Layer 9 of a small transformer language model trained on English Wikipedia (14 layers, counted from 0, width 64).
A neuron's activation on a vector x is SiLU(gate . x) times (in . x), where the dot is the dot product.

Input weights of the MLP neurons that the questions are about. A number n stands for n times 0.00083.
n3 gate: 97 -141 -83 -62 -239 198 133 -260 -82 39 -152 164 142 184 -112 93 198 -179 2 -27 -262 104 120 -145 -243 -20 102 113 -123 35 71 -250 226 -57 -145 -262 -71 30 103 54 159 -43 -81 -179 -147 70 -255 -25 199 -50 -30 -99 26 -132 -107 155 -57 -76 -463 -167 -176 198 -163 -223
n15 gate: 206 -125 -137 29 -203 196 -300 -143 -131 -144 -36 24 87 234 75 -183 -185 -287 -102 -10 -77 -254 -156 -104 182 -165 -91 -72 -6 -22 85 -263 139 156 -104 -22 113 174 255 54 159 171 -139 -110 50 -2 220 -44 -87 -140 -335 -95 57 -139 -52 3 -67 -256 -215 -120 73 141 -68 54
n16 gate: -146 -93 184 54 111 202 -165 -147 -213 -119 165 57 -188 -130 152 153 125 -222 342 411 -34 -47 -134 311 -24 199 175 -53 85 39 -201 -132 82 -37 155 193 168 -124 202 -98 68 -96 118 -218 223 -100 3 -233 100 -87 25 -70 478 -36 -31 -69 -25 -52 2 54 -57 87 -97 26
n25 gate: -35 -64 -98 161 -66 128 -35 45 53 -254 22 320 16 -218 -153 184 -15 -110 -169 -110 146 296 -97 157 73 -89 -9 -75 151 -205 22 143 -102 115 -129 61 25 91 -94 225 -87 39 27 -217 -130 106 8 -115 -189 -16 -98 -233 52 23 40 32 50 -326 -201 151 -41 149 -251 44
n26 gate: 132 -190 -68 -114 -222 -176 -195 -17 -126 93 156 207 117 243 36 87 27 -236 210 177 -204 94 38 234 -260 -30 432 16 -288 -114 69 117 104 114 169 -30 -160 100 149 171 -138 28 -152 -80 -75 -112 -207 -223 -18 -34 24 -47 170 302 -23 177 -96 153 -22 41 -60 -16 102 -262
n27 gate: -78 105 -23 -50 -149 -166 97 58 112 2 -30 131 -162 120 253 122 68 -137 -6 67 -93 183 54 -35 -78 -1 21 70 67 -28 -47 58 156 142 -60 -25 75 -100 -137 218 -449 -16 269 -22 -98 -300 -116 -171 -11 -87 -77 -3 -133 -57 169 0 -189 74 26 256 -125 -85 -102 33
n30 gate: -8 -95 44 66 213 31 -77 -150 -15 265 67 -213 -378 -125 -232 76 -259 108 86 -121 107 -144 194 245 114 -28 0 42 147 45 40 50 196 452 -194 -36 93 289 107 -170 181 -40 -69 157 -92 303 245 -38 -113 -211 -260 -41 -8 64 -205 35 68 -5 -211 194 -58 -110 84 -28
n37 gate: -95 -183 -6 207 -127 17 -20 -69 -33 134 46 -3 -132 -190 -17 36 -11 93 137 199 85 100 -104 207 428 -70 -58 -254 14 10 -195 27 69 170 5 -103 46 20 -113 -109 -62 -134 -84 -110 179 -227 119 -250 -68 4 13 -93 301 245 -16 -157 -318 -99 136 58 -189 -59 -197 45
n43 gate: -210 189 215 -28 -168 211 81 325 -251 -83 161 -133 -141 -10 -90 -136 -119 48 328 -124 -252 -75 -90 -270 -253 -133 18 22 196 -77 100 -103 -57 209 57 -54 22 -268 -41 201 -57 8 -12 -138 -90 270 -20 106 -229 5 17 -160 -65 -262 105 -71 16 -338 -106 116 3 -63 -46 -153
n46 gate: 3 -65 238 128 -2 18 -94 78 -44 69 102 117 16 103 -94 -156 -157 -105 83 -126 -278 -92 -7 120 227 -117 97 -239 187 64 85 242 -250 -299 130 33 61 54 -47 -154 -49 -78 112 65 -42 -181 109 -163 -125 -148 126 125 -186 -139 -109 -20 -26 -71 35 450 133 -311 223 114
n48 gate: -206 -1 -53 -112 -210 -134 40 29 10 -159 115 43 34 191 -166 97 -37 -211 -90 73 -66 -85 53 2 -105 -65 -90 -69 -57 -181 -126 -64 307 96 -80 163 -70 98 3 133 -62 39 60 70 94 -13 33 6 15 34 32 21 -110 120 -268 159 -261 -218 -56 75 -57 -42 61 16
n52 gate: 84 -164 -144 13 95 -52 -204 50 51 -198 142 143 -187 129 -12 -70 -92 -64 -310 285 1 73 82 -66 -118 -52 30 124 149 -30 -123 132 81 166 -48 60 -134 -213 -144 179 -18 219 -219 -169 27 102 -49 49 77 72 -25 -281 -53 -91 -66 -20 -13 279 -36 -26 75 -140 -87 27
n69 gate: -207 145 -203 -44 -197 -87 -84 -88 124 -42 -21 -178 -23 97 -83 -85 143 -88 -127 -67 -64 -91 11 25 -145 -8 25 51 -96 5 183 -115 -26 147 -72 30 49 -207 117 -77 -278 11 -58 -187 -267 -45 153 277 -104 -104 144 36 -109 -69 -14 -137 49 -206 162 99 -138 -101 305 10
n72 gate: -295 -186 4 19 -35 36 23 2 178 27 98 5 51 56 -184 -65 -19 119 141 218 -50 -42 -55 246 100 -75 59 -110 81 12 43 219 216 171 192 86 88 60 170 110 125 224 13 -236 -131 54 -175 -47 -199 47 -163 -45 295 -38 119 -49 165 -262 184 170 321 -270 51 198
n79 gate: -58 103 -16 111 -53 73 -83 -28 40 18 -182 -26 44 68 -74 -18 224 -102 40 -72 -54 -66 37 -21 -185 45 -16 169 224 -167 78 138 305 117 -160 -49 200 -113 81 118 292 23 117 -154 23 -24 293 -104 -44 -62 54 73 192 22 136 -91 -157 24 216 368 -204 -58 72 -91
n84 gate: -23 188 -130 -78 -100 45 15 68 210 -292 -14 -81 -115 74 -118 -1 -177 46 201 -7 -20 -20 50 -101 189 131 37 -53 -44 60 -112 263 224 20 -122 154 155 -6 17 330 7 -65 -54 -50 26 145 -50 -40 -48 44 20 -105 43 344 -60 55 -66 340 53 263 -146 -306 -100 -127
n85 gate: -92 -54 251 -116 -116 -106 77 -55 396 71 317 -32 12 -9 -127 -72 -72 138 281 178 -275 -129 -105 123 48 -61 -42 -259 -58 128 -76 -9 -7 46 34 -90 -55 -81 152 -392 -1 83 134 -59 223 -104 6 -112 -11 -133 5 -134 -228 -206 -172 73 -114 -81 -7 -64 -35 57 -118 -19
n91 gate: -60 -22 -21 -98 -15 -39 -149 -21 102 43 271 -21 -31 -34 90 31 -171 -27 44 91 151 -248 25 105 -163 -100 -82 -71 -5 -153 219 45 88 64 -157 -250 120 -160 299 -10 111 102 5 242 -75 -73 9 82 -372 29 -34 91 -319 33 106 234 77 -346 -56 -114 -146 -14 -13 -166
n93 gate: 85 -5 5 149 190 -225 119 -31 -25 34 55 -60 -68 38 127 62 -18 -29 -148 52 175 -83 150 219 11 -147 54 -16 -103 52 -255 -41 321 67 -291 -126 -217 33 49 191 -100 -210 -123 37 105 47 -108 -173 25 82 -157 -43 133 -47 -32 177 14 167 -27 -233 80 -46 84 -42
n108 gate: 181 -98 35 -29 -91 -76 141 -99 -7 -56 5 41 56 -323 -95 9 182 102 104 37 -158 -5 -66 -234 -145 -246 146 -225 -6 209 20 -53 -82 106 -110 75 53 142 133 161 -73 -183 -206 -136 -66 75 -64 -103 70 2 47 -60 -308 36 35 37 -147 -69 -65 303 214 -20 -176 138
n110 gate: -98 150 293 -25 -73 0 -17 -190 93 179 21 -323 -341 -190 58 52 -91 89 86 -80 -209 -5 103 -96 -137 -171 -88 -32 62 -59 94 246 -56 218 14 32 -183 95 -1 43 36 -25 -286 137 -79 260 65 0 38 150 90 213 -153 -265 -236 263 -113 70 -53 239 15 -206 -131 -32
n112 gate: -16 260 175 155 -73 -70 -29 -112 187 -81 57 -16 -16 132 -19 -179 196 129 -225 93 12 27 55 140 11 189 79 -35 213 -113 58 -85 -216 118 63 -96 196 69 210 156 274 -50 -42 -245 140 -13 207 155 198 -187 233 -313 -45 -149 24 255 253 -111 209 102 228 -89 33 -76
n119 gate: -85 -79 118 89 265 186 -61 -98 -64 15 148 -54 -145 231 68 77 -280 3 -158 109 -237 -13 -13 -25 73 -113 122 147 -122 -3 -131 -338 -15 161 86 -101 80 37 -91 80 -128 -32 -107 -133 151 38 176 -151 115 -91 156 210 56 53 4 -152 71 -95 51 -57 -89 96 160 -18
n122 gate: -27 76 46 219 88 -198 199 5 74 266 -25 11 -128 -199 -122 -212 -164 128 228 180 18 -104 103 -146 64 44 410 112 216 -81 -147 2 136 -127 -66 156 -241 283 296 -1 -65 -259 -118 247 72 158 -55 -132 204 -126 -76 -89 47 -163 43 71 -68 68 -241 124 -157 -115 -56 -309
n126 gate: -113 68 -72 307 105 -71 -63 -101 48 -53 235 55 228 -37 167 -33 -12 -121 -112 -192 -228 210 -204 -41 -4 22 44 34 109 178 -79 4 -12 84 -10 16 -241 22 14 -39 -45 -304 79 -57 176 -144 -29 -259 5 -57 -8 -113 190 -1 78 -75 -167 -157 251 301 -183 -14 282 90
n3 in: -115 -158 8 37 -122 -46 -175 -278 -54 63 -217 -151 -142 17 -86 -39 219 0 26 192 3 47 100 -172 -71 65 52 64 78 154 219 -173 -19 -85 234 -138 -108 115 103 127 231 -115 59 -81 42 -116 -159 -231 -122 86 99 -185 172 89 67 117 -39 35 -73 -152 96 255 -256 111
n15 in: 20 60 103 -12 27 68 -119 -79 -273 192 -234 118 112 310 102 -45 181 -98 183 -26 56 -77 72 -85 -107 194 146 -20 164 -144 -106 115 57 176 -129 296 123 151 110 -67 185 -125 72 -107 99 -145 162 -147 107 -35 -463 -48 226 -95 115 10 -74 -317 -27 246 31 -99 202 -112
n16 in: 173 81 -50 -72 10 -210 115 -22 31 31 -125 -200 -1 28 -141 16 132 -3 -137 -4 -27 -229 77 98 -119 47 -166 394 -195 101 42 40 342 43 146 41 -61 -170 -144 -242 77 27 -159 -33 5 -172 94 189 229 76 -137 199 99 91 -213 111 100 -147 175 51 -111 9 128 -209
n25 in: -2 -147 -45 263 -68 -160 -21 -117 -15 223 -120 28 266 -216 -19 24 -126 97 -207 -81 283 247 152 107 66 -63 -158 -204 275 -175 98 177 -161 21 -122 90 20 173 32 -77 -157 -69 9 -75 -241 106 -26 -83 -82 -132 -167 -208 -80 -7 -51 66 245 -136 -164 9 5 -272 35 -119
n26 in: -120 -175 -78 90 226 43 32 -130 -74 247 27 73 17 129 -279 124 71 99 -86 8 67 127 -147 -121 -75 45 -293 -227 -134 -287 353 127 -66 48 -45 -147 -168 89 133 145 -192 230 18 -160 133 21 -1 54 -103 414 -137 106 110 90 -42 81 -144 195 117 47 -169 103 -331 -184
n27 in: -295 -222 229 -74 88 -7 52 -160 150 199 -125 56 -91 54 134 -71 0 68 -152 65 -27 183 5 -106 -25 284 -46 108 -70 211 49 -21 30 -22 -27 -88 105 -224 -18 -100 35 21 -224 -182 282 -149 -54 92 -199 -22 143 -147 -274 118 50 111 79 83 32 8 -98 116 0 275
n30 in: -41 12 -278 135 149 -168 117 247 87 72 -29 49 -53 -82 59 -113 -74 185 86 170 -78 185 41 -91 132 143 221 248 137 -210 -95 206 -94 7 -97 -24 -50 -309 66 44 63 -248 -263 -46 -32 76 -146 126 241 -59 46 -165 -106 31 -175 23 49 -44 214 -305 -58 -150 100 231
n37 in: 167 -34 32 147 -7 -128 24 168 88 -222 144 138 -165 14 -173 33 53 62 95 -152 -14 -134 -98 -50 63 -125 2 229 -25 -214 0 -233 42 199 -286 83 0 152 14 20 56 -45 53 -160 -186 55 260 42 -104 -139 -94 -149 137 290 -44 -100 61 127 39 -33 196 71 188 119
n43 in: -182 -79 -413 -346 -135 -103 240 164 -76 -91 192 120 -113 119 -46 -218 -61 120 -159 106 63 -51 114 49 18 242 -90 -177 132 -47 -96 35 -135 -69 219 -174 360 -104 134 80 142 90 71 46 -30 189 -128 25 -130 -19 149 -11 -159 19 64 30 40 -69 16 10 142 -9 -55 -74
n46 in: -99 257 -104 -17 -195 -70 -75 -145 -196 -251 75 211 -199 -136 -234 -162 -50 37 76 87 322 -114 -89 -152 250 230 -12 -171 36 50 99 85 7 -89 -29 37 -42 35 142 44 -188 -201 58 41 -206 -85 63 -5 -136 -70 -60 -246 28 -78 -40 -117 -223 246 -49 114 180 -252 22 39
n48 in: 15 -32 56 -89 -57 139 -102 24 135 312 106 128 8 -20 57 269 -35 -231 206 1 124 192 -155 -130 127 283 -150 -125 -132 146 -167 -46 -101 -94 -375 24 -9 15 -171 121 -160 -63 -102 -16 -176 -100 -11 -257 44 124 -36 -146 95 105 -100 26 -65 224 219 -87 -57 88 -135 -41
n52 in: -158 94 -106 60 128 58 -150 85 -210 69 -82 -97 -59 110 55 13 147 -109 -6 34 -178 160 53 198 79 -208 123 237 -45 6 -44 143 -28 119 73 -87 -122 -105 -52 149 69 -286 163 -80 264 70 -50 -38 43 -172 -261 -132 -167 -29 -87 -127 -127 -18 16 -199 345 -39 -169 100
n69 in: -135 -5 177 29 -157 -82 -29 -42 -27 -122 119 78 130 48 146 88 -289 133 17 -97 1 84 118 -147 -197 -22 78 -238 -68 -5 -124 -255 30 5 187 12 1 -186 -3 108 -69 59 -2 -264 71 150 150 128 49 -257 20 -119 -152 242 -168 62 -55 -164 74 74 -254 -161 -183 -133
n72 in: 114 18 -93 -6 -405 -52 52 -117 3 66 128 -45 197 -122 -80 211 -6 253 43 -1 -155 -200 87 -318 -31 13 -126 131 106 -136 -153 198 -245 -58 126 75 -23 243 -74 -40 -94 21 3 -227 65 -55 -329 204 169 58 120 213 160 -108 -46 -154 47 -285 111 135 -116 310 -84 226
n79 in: -65 -77 95 -54 -48 -118 87 120 343 78 -37 -1 11 41 -281 -178 -61 96 -24 -15 -36 14 -177 90 -48 -100 241 213 -63 -150 213 -71 -53 307 98 215 194 100 -10 266 -54 18 23 163 20 29 -270 -170 94 -249 -102 -182 89 259 36 -30 -137 -15 114 150 5 99 307 261
n84 in: -106 15 -148 193 160 114 63 -4 -92 54 -120 60 169 -26 -52 -35 -212 110 -168 -15 -52 275 73 -5 -197 119 75 -98 125 -191 6 54 -139 -171 -241 -16 -8 40 -43 -11 213 43 236 -166 -201 2 161 -360 7 73 -264 -19 67 -51 -155 -207 -68 -85 -64 -127 82 11 -197 161
n85 in: -105 -305 -74 -97 70 -140 -24 7 -182 -144 281 -301 418 -124 -107 82 -114 76 -38 196 -245 83 -113 112 17 2 -16 -234 -225 -61 -23 -231 157 141 -149 27 111 -4 120 52 -103 -70 -54 196 -59 -131 -161 87 161 13 144 51 -95 81 -101 16 129 48 110 -18 -112 -116 -194 231
n91 in: -228 -83 -1 26 12 -231 267 9 36 -87 61 35 75 -61 228 137 145 28 171 -288 212 -159 1 96 167 61 137 -249 -11 173 233 -144 -66 -23 -238 -104 166 -50 126 177 -186 -79 -96 30 60 112 6 89 -41 42 -128 -33 -82 -148 162 126 294 0 -144 16 169 45 -18 133
n93 in: 66 -212 -65 -83 -113 245 -211 99 -78 184 25 27 -164 68 -158 257 -69 -337 -122 -135 342 -92 -129 66 47 -29 195 -112 22 45 132 -48 -79 42 -109 4 97 181 -253 118 233 81 -161 20 -101 107 68 255 -3 -191 -169 -132 -173 -184 -222 -77 89 24 -187 198 144 18 72 4
n108 in: -190 265 184 -74 324 90 -88 -156 131 57 -10 41 45 -170 200 -161 -260 109 -97 9 287 -106 212 82 -6 244 -373 -147 88 -84 -92 345 -139 106 14 81 -89 83 -147 -118 -3 186 -107 150 197 154 -15 -55 135 -18 -38 33 -82 -77 -187 118 -67 -109 140 -142 -5 -168 63 175
n110 in: 251 -36 -79 91 63 -77 109 12 55 120 -228 -141 9 -124 -84 -2 -195 45 -70 165 -59 86 393 218 -332 -16 79 84 -62 123 -202 -68 84 -115 64 89 -122 281 13 31 146 89 33 40 -17 138 -51 25 285 -201 254 -41 -192 129 -286 -4 119 -48 -205 193 -20 71 97 65
n112 in: -194 -115 -33 -61 74 158 127 75 -43 -5 -83 -201 -31 26 63 -58 -92 211 267 45 -125 -167 -183 125 -363 59 -384 137 10 -229 116 -154 41 160 -1 34 16 150 -3 66 28 30 -224 70 -49 284 122 -127 187 163 88 -99 -51 67 -187 66 140 -92 71 71 -70 -195 -154 -2
n119 in: -148 -122 117 -158 -72 88 171 48 72 -28 31 -67 -234 15 -41 -75 -202 4 17 201 134 -276 33 126 -34 101 213 131 -120 -32 17 -6 -152 -145 90 84 -224 139 -161 133 225 -208 -133 20 -88 -166 91 -333 -77 130 -44 91 149 206 53 -106 -17 169 -21 -52 128 229 -37 -135
n122 in: 133 178 -81 92 22 114 -130 58 -136 -83 -250 -79 -442 57 -2 -30 51 -171 -23 138 -412 -42 89 -70 159 -244 156 -137 141 84 -75 -9 -117 -192 110 -20 45 102 209 -179 -134 -201 -92 42 -141 127 22 200 115 -197 -198 46 373 -23 -38 -122 49 67 -130 64 79 115 -10 -152
n126 in: 287 115 34 -76 49 -258 9 -18 -49 14 -130 145 -30 -74 -210 38 -3 -314 157 -106 131 -91 -10 -116 186 -133 -19 -24 -199 -106 226 116 -247 133 95 -170 -295 -50 -130 -118 -46 -16 -31 188 50 94 53 104 -122 70 -275 63 -45 132 168 -53 -284 28 -51 -147 -119 -52 -138 -243

Each question shows a token from some text and the vector x that enters the MLP there. A number n stands for n times 0.0072.

"4": -21 -59 -104 213 -110 -52 -16 -65 -26 -57 -121 178 -47 -24 -40 54 -9 196 79 181 41 -25 -138 -6 -190 146 45 -162 -9 28 134 -32 -81 88 89 100 -27 101 -74 -53 118 21 104 -12 -24 69 -41 204 60 139 -198 69 -178 158 -2 51 -135 223 -85 129 24 -49 132 -86
Which neuron fires most, and how strongly? n26, at about 0.72

" and": -62 -18 -46 -140 -29 -65 213 -216 120 -48 50 29 54 41 -3 109 135 -86 -42 -32 -36 29 7 -1 41 -27 72 -26 4 -3 -7 -207 -76 39 49 96 -11 -64 -204 -74 21 -107 33 112 19 -33 50 163 172 -12 -327 -47 8 78 34 -91 -61 10 115 -203 177 -38 47 5
Which neuron fires most, and how strongly? n110, at about 0.27

" Award": -12 -59 -73 -72 -159 44 159 -8 232 28 118 -27 -130 41 -60 10 71 64 -173 -37 26 86 -196 198 -60 -104 -92 -22 -71 -28 -81 79 80 -131 74 223 88 38 -381 114 -147 111 83 42 134 -150 42 -10 108 -5 -82 72 -58 -33 40 35 -91 115 48 -114 -122 65 218 -38
Which neuron lights up most? n48

"5": 39 76 -58 233 -97 187 7 -36 10 -44 49 177 -177 -60 52 98 7 85 49 -7 66 -150 -110 106 -141 187 24 18 176 120 58 80 -128 -51 186 101 -59 -84 -107 -92 128 85 216 -54 202 28 -96 176 36 4 -107 69 -3 30 -95 78 -179 255 -86 9 -103 51 -46 49
Which neuron lights up most? n91

"en": 77 65 -113 -18 12 -26 -122 -173 122 217 14 -256 32 76 -4 87 -201 100 109 34 49 -88 60 287 -87 -74 -135 -116 30 122 82 -35 91 -110 -23 67 74 232 -206 111 98 153 92 61 -77 37 -37 221 148 225 -18 44 3 -11 195 21 -78 -64 -111 -33 -121 -109 -45 -40
Which neuron lights up most? n110

" is": -85 -27 131 -3 -222 -118 113 -153 23 31 -68 190 -44 -45 87 89 33 -116 -88 54 -22 159 17 -47 -217 118 71 -6 11 -26 -92 -38 -50 -41 246 88 57 -126 -235 50 -40 140 -45 72 -187 -152 -76 0 159 -39 -206 2 40 101 101 148 -4 44 -102 -178 78 -161 132 -135
Which neuron lights up most? n27

"at": -39 76 57 -22 46 77 -9 190 -92 50 114 140 -122 -20 91 -88 88 108 73 90 86 -169 -149 49 -83 201 -49 -133 -52 87 133 148 -3 -84 123 60 64 -61 17 -87 240 -166 -43 80 39 -187 -74 238 222 135 35 -62 142 4 124 30 39 -51 69 -83 -56 -125 -248 -172
Which neuron fires most, and how strongly? n16, at about 1.3

"-": -89 -1 27 -1 -85 200 14 -46 -17 -33 26 -38 -107 -29 -57 93 84 47 -12 76 25 43 0 -44 -90 30 -64 45 75 -118 -54 -79 -171 -246 319 145 -41 -257 26 123 -99 -4 12 5 19 2 124 -54 32 162 -190 132 -164 207 168 -38 -32 -129 26 -109 59 -94 195 -113
The three highest activations, in order: n43, n119, n85

"y": -116 109 -82 -12 -27 170 21 34 38 185 -18 79 -108 11 155 57 -90 218 58 -37 94 -122 -191 -56 -205 74 -61 -116 12 77 130 12 -40 -98 36 -118 53 43 69 -43 250 -53 -112 102 -206 122 155 170 152 35 -73 80 14 55 22 -176 81 -123 -28 -266 83 -299 65 -21
Which neuron fires most, and how strongly? n30, at about 0.58

" City": 59 93 -87 81 12 62 69 -242 28 -43 -55 39 -294 37 26 62 -58 30 -99 -59 170 209 -122 -28 -141 -59 -3 -4 38 -7 86 -34 6 -330 -103 63 77 -2 -55 236 43 -16 88 134 145 -124 116 143 68 81 -202 8 -60 192 -104 -103 -48 12 -80 86 8 9 64 -3
The three highest activations, in order: n84, n85, n72

" (": 0 -160 13 35 -277 26 208 -16 50 84 -228 65 -1 -47 -86 -10 -40 -73 68 33 113 9 -53 -59 -4 6 43 -184 -66 -44 -112 -62 45 -48 170 195 -42 -40 -159 -116 -44 62 42 24 -59 39 25 88 178 80 -41 13 -233 175 -1 132 -74 -78 -57 -114 84 144 345 -101
Which neuron fires most, and how strongly? n52, at about 0.29

"6": -10 13 -59 180 -49 -116 8 -4 -43 -15 -108 290 -46 -108 52 161 -45 188 -12 132 33 -116 -128 -35 -91 97 25 -106 24 56 115 -11 -105 20 139 -41 -33 80 -67 -95 183 -10 116 -17 110 97 47 197 54 109 -168 182 -215 96 -113 87 -172 217 -68 20 52 32 107 -32
Which neuron fires most, and how strongly? n108, at about 0.17

"ions": -36 110 21 31 -83 -16 196 -124 131 -109 -37 0 -115 -145 123 145 204 67 -6 -15 -52 154 -16 136 -165 -64 -4 -126 164 37 -3 -112 64 -249 107 114 143 -110 -249 135 -91 -126 141 -111 88 -66 -63 79 43 -32 -100 99 -92 136 -67 -28 -30 205 163 55 -28 -150 59 122
Which neuron fires most, and how strongly? n27, at about 1.1

" b": 82 180 -145 21 -64 86 107 1 -163 -61 -41 66 -150 -32 83 76 -33 -35 -21 15 -75 -118 -95 -43 -74 26 20 -217 175 77 -112 -253 -14 80 24 119 44 -36 -146 -189 -147 -73 -90 120 33 -37 294 43 144 79 -4 115 -104 99 313 -55 46 11 -19 -103 84 145 115 53
Which neuron fires most, and how strongly? n26, at about 0.41

" success": 25 46 -112 -89 74 22 125 -54 133 43 123 182 -141 -15 -21 48 -7 -25 -8 93 -30 -86 -163 -20 -34 62 -33 15 83 -365 -37 103 -89 25 -73 161 168 86 -301 133 -39 242 129 45 -28 -86 -109 27 122 125 -76 90 62 209 10 53 -199 43 -105 -118 -76 -155 146 15
Which neuron fires most, and how strongly? n48, at about 0.83

" El": 63 -55 26 79 86 145 42 -89 164 -247 -93 -15 -125 61 57 10 -293 -68 21 -22 124 139 -73 -49 57 -8 -204 -26 45 -7 40 -140 146 42 96 -42 130 38 -29 22 29 -155 120 25 -188 38 -107 122 60 7 -148 -68 105 305 104 -145 -96 -163 -35 -25 72 269 -67 -116
Which neuron lights up most? n37

"rew": -54 120 91 75 -44 11 227 -370 98 -66 55 -3 45 -99 28 13 23 127 4 -2 66 -53 -49 -29 -235 50 -121 -35 235 -68 43 39 28 -182 56 -137 17 210 -207 77 51 61 18 -176 -94 -32 -109 65 39 96 -118 -150 46 138 95 145 68 90 -64 -199 39 199 98 -123
Which neuron fires most, and how strongly? n3, at about 1.8

" pro": 73 63 -183 78 44 -109 -40 65 103 -80 -75 -11 -215 133 -15 44 145 27 103 35 51 99 -61 -87 -209 64 -83 48 157 36 16 118 22 -22 90 -3 -89 46 -353 34 -110 -15 -177 2 34 126 -161 -11 83 69 -18 0 -103 304 68 -194 7 -215 148 -101 23 15 11 -39
Which two neurons fire most, strongest first? n52, n85

"her": -70 93 57 114 30 -50 235 -94 146 -178 -24 62 -8 51 -104 142 140 21 -49 -26 -120 -23 43 -1 6 130 45 -43 63 1 -95 -47 163 -224 52 55 82 51 -127 108 105 60 109 -173 -71 -44 22 213 205 73 -237 150 63 54 37 35 -173 55 -141 -136 64 46 67 -28
Which neuron lights up most? n84

" film": 36 57 -196 -46 -133 71 206 12 140 22 177 77 -105 -23 19 -14 70 -5 -36 40 -164 -55 -114 28 -8 33 -107 83 -7 -28 -75 38 10 -294 44 201 110 43 -348 180 -106 29 23 66 23 -7 103 -68 76 -50 -93 204 -65 21 28 -17 -105 30 -15 -198 -80 250 207 68
Which neuron lights up most? n119

" a": -123 -61 37 -18 26 -132 119 -268 5 -19 -26 91 -181 152 27 164 14 95 -110 0 -67 -37 -47 -79 -43 148 -1 52 78 36 5 -116 8 -188 212 -41 56 -10 -17 -102 -78 146 -54 -20 -42 14 112 -29 102 23 -266 -59 -53 93 205 -22 -63 -155 -16 -170 46 -141 223 -84
Which neuron lights up most? n69

"/": -179 -31 -148 211 -107 -42 144 -49 15 224 -61 64 -86 65 -72 -234 -59 81 147 -152 -17 67 -178 -40 -14 -71 39 -181 17 -23 -26 32 -27 -166 163 16 34 33 -174 -100 7 13 -114 -27 47 196 -9 22 75 135 -63 139 -159 105 24 86 38 -117 -155 62 33 44 221 -201
Which neuron lights up most? n43

")\n": -100 -148 -35 111 9 -108 110 -59 138 22 -128 97 -21 -27 -104 4 -89 116 -52 22 35 51 -128 115 -153 -23 -9 -13 -93 -54 -135 -211 -141 -76 121 158 -123 -146 -178 133 -15 46 113 120 -121 -28 0 30 179 53 -160 311 -67 173 -15 56 -50 -99 -18 -99 -242 -6 39 -26
The three highest activations, in order: n119, n46, n15

"l": -12 135 183 63 15 -13 57 -12 104 -269 -5 80 -9 -42 33 -131 -75 42 99 42 205 -23 -152 -158 27 -78 79 -102 117 -77 6 4 -32 -172 -21 -35 197 92 -64 49 34 -180 168 37 -49 -55 -53 365 81 78 -54 36 -51 153 65 73 82 16 -200 -185 86 148 148 40
Which neuron fires most, and how strongly? n91, at about 0.4

"ated": -180 -20 17 -45 -28 -36 289 -253 1 1 -39 87 63 -57 -23 128 196 163 87 -23 -12 62 -38 67 0 68 -119 -62 51 -1 -47 1 27 -211 29 -46 -30 -71 -281 5 42 86 99 -95 155 -25 123 46 63 84 -258 -136 22 113 -38 -118 5 96 121 -84 65 21 -156 -13
The three highest activations, in order: n122, n110, n16

"8": 166 -59 -63 263 -107 -11 41 78 -18 180 167 63 -73 57 -118 84 -85 123 -124 -25 99 -53 -10 144 76 -23 68 -210 -29 -3 6 -195 -79 -60 147 22 -17 -90 -93 80 32 -89 72 -68 137 34 49 134 128 -50 -76 230 -136 42 -167 -111 -80 242 -46 -190 -25 -46 58 -28
Which neuron lights up most? n93

"ry": -61 144 -94 -8 -93 -75 22 -51 228 0 18 84 -136 -112 37 57 31 69 71 -76 -72 38 -202 -16 -165 -34 24 -31 142 47 -79 32 -41 -204 41 30 201 32 -145 21 -31 -129 -14 -1 -65 16 15 383 99 89 -215 46 -70 100 -16 -35 29 143 28 -35 63 145 95 52
Which neuron lights up most? n15

"v": 144 216 64 76 15 -25 118 -99 -81 -101 160 82 -162 -126 177 47 -145 -108 29 -11 -54 -1 -80 240 -19 -124 16 12 134 -143 12 -61 30 23 74 90 -24 144 -20 20 107 153 265 -267 22 -28 -93 -67 0 88 -43 109 -179 122 197 -14 55 -247 59 17 97 33 34 17
Which neuron lights up most? n72

" G": -4 -21 -102 106 43 168 -9 -145 -82 46 -39 81 -75 -73 14 -8 -9 62 21 23 -72 -152 -89 10 -5 61 -16 -157 -80 143 -28 11 105 33 94 93 -47 -100 -211 -173 123 114 -60 113 78 -6 -40 265 95 139 4 -71 -15 -27 477 48 -72 -53 115 104 107 48 -96 243
Which two neurons fire most, strongest first? n72, n25

"j": -97 99 -165 -8 18 64 -94 -170 8 192 112 29 -175 -209 -97 -75 -30 23 -118 -73 182 196 -151 12 173 4 -93 -75 140 240 -6 -70 -63 -81 14 61 144 -115 -67 12 -6 75 12 -186 1 -55 52 289 -5 273 -41 -127 -57 39 176 1 -88 45 21 -142 -8 64 136 56
Which neuron fires most, and how strongly? n110, at about 0.4

"amil": -56 12 78 -69 68 -33 -165 -115 -74 -97 -74 14 -163 29 208 -118 -39 -198 111 -51 36 -79 -12 68 149 181 -226 35 -74 -58 162 -11 -41 -134 -16 58 15 87 -126 93 -133 -68 106 -21 -46 -96 55 37 160 156 -76 -63 -170 -5 -41 -85 -292 157 -70 -75 -28 282 3 -266
Which neuron lights up most? n30

"il": -34 69 -48 144 160 -98 -2 -244 103 -45 41 97 18 -128 -24 -25 -241 104 64 -47 160 56 70 148 32 104 173 -29 49 -118 38 -121 86 4 68 -41 -15 148 13 -25 11 -73 -73 -37 -228 14 -221 251 255 126 -105 -263 -90 67 -26 91 30 -63 -24 -113 113 154 69 22
The three highest activations, in order: n30, n25, n93

"0": 119 -87 -46 163 -39 -71 17 -16 -59 149 65 21 -175 -17 -43 -8 40 148 21 -119 99 8 -202 -62 -121 -5 55 -140 -37 42 -40 -156 -14 -23 10 132 15 85 -176 -15 -93 19 -9 -104 127 85 137 146 165 106 -101 95 -165 -29 -45 -34 -61 313 -144 -125 -52 8 270 -134
Which neuron fires most, and how strongly? n93, at about 0.5

",": -37 -129 -76 -49 -67 -76 117 -45 313 6 145 -32 -13 -41 -45 149 91 -141 -68 186 -128 -38 -115 75 -55 37 -16 20 18 63 -72 -115 -137 -140 125 4 -33 -152 -206 -138 -4 43 43 -1 38 -30 104 122 209 -27 -254 -52 -70 168 55 40 -112 -22 -67 -126 -34 -19 12 100
Which neuron lights up most? n85

" Total": -10 -48 44 52 31 108 270 5 -6 -234 99 105 -281 269 16 -5 8 52 -3 49 144 261 65 -159 -64 -42 -11 -1 90 -198 68 -58 17 -163 35 116 -42 -29 -76 104 -107 15 35 33 100 54 4 129 31 31 -163 -23 -48 299 -68 36 -65 77 57 87 7 -228 73 -130
Which neuron fires most, and how strongly? n85, at about 0.29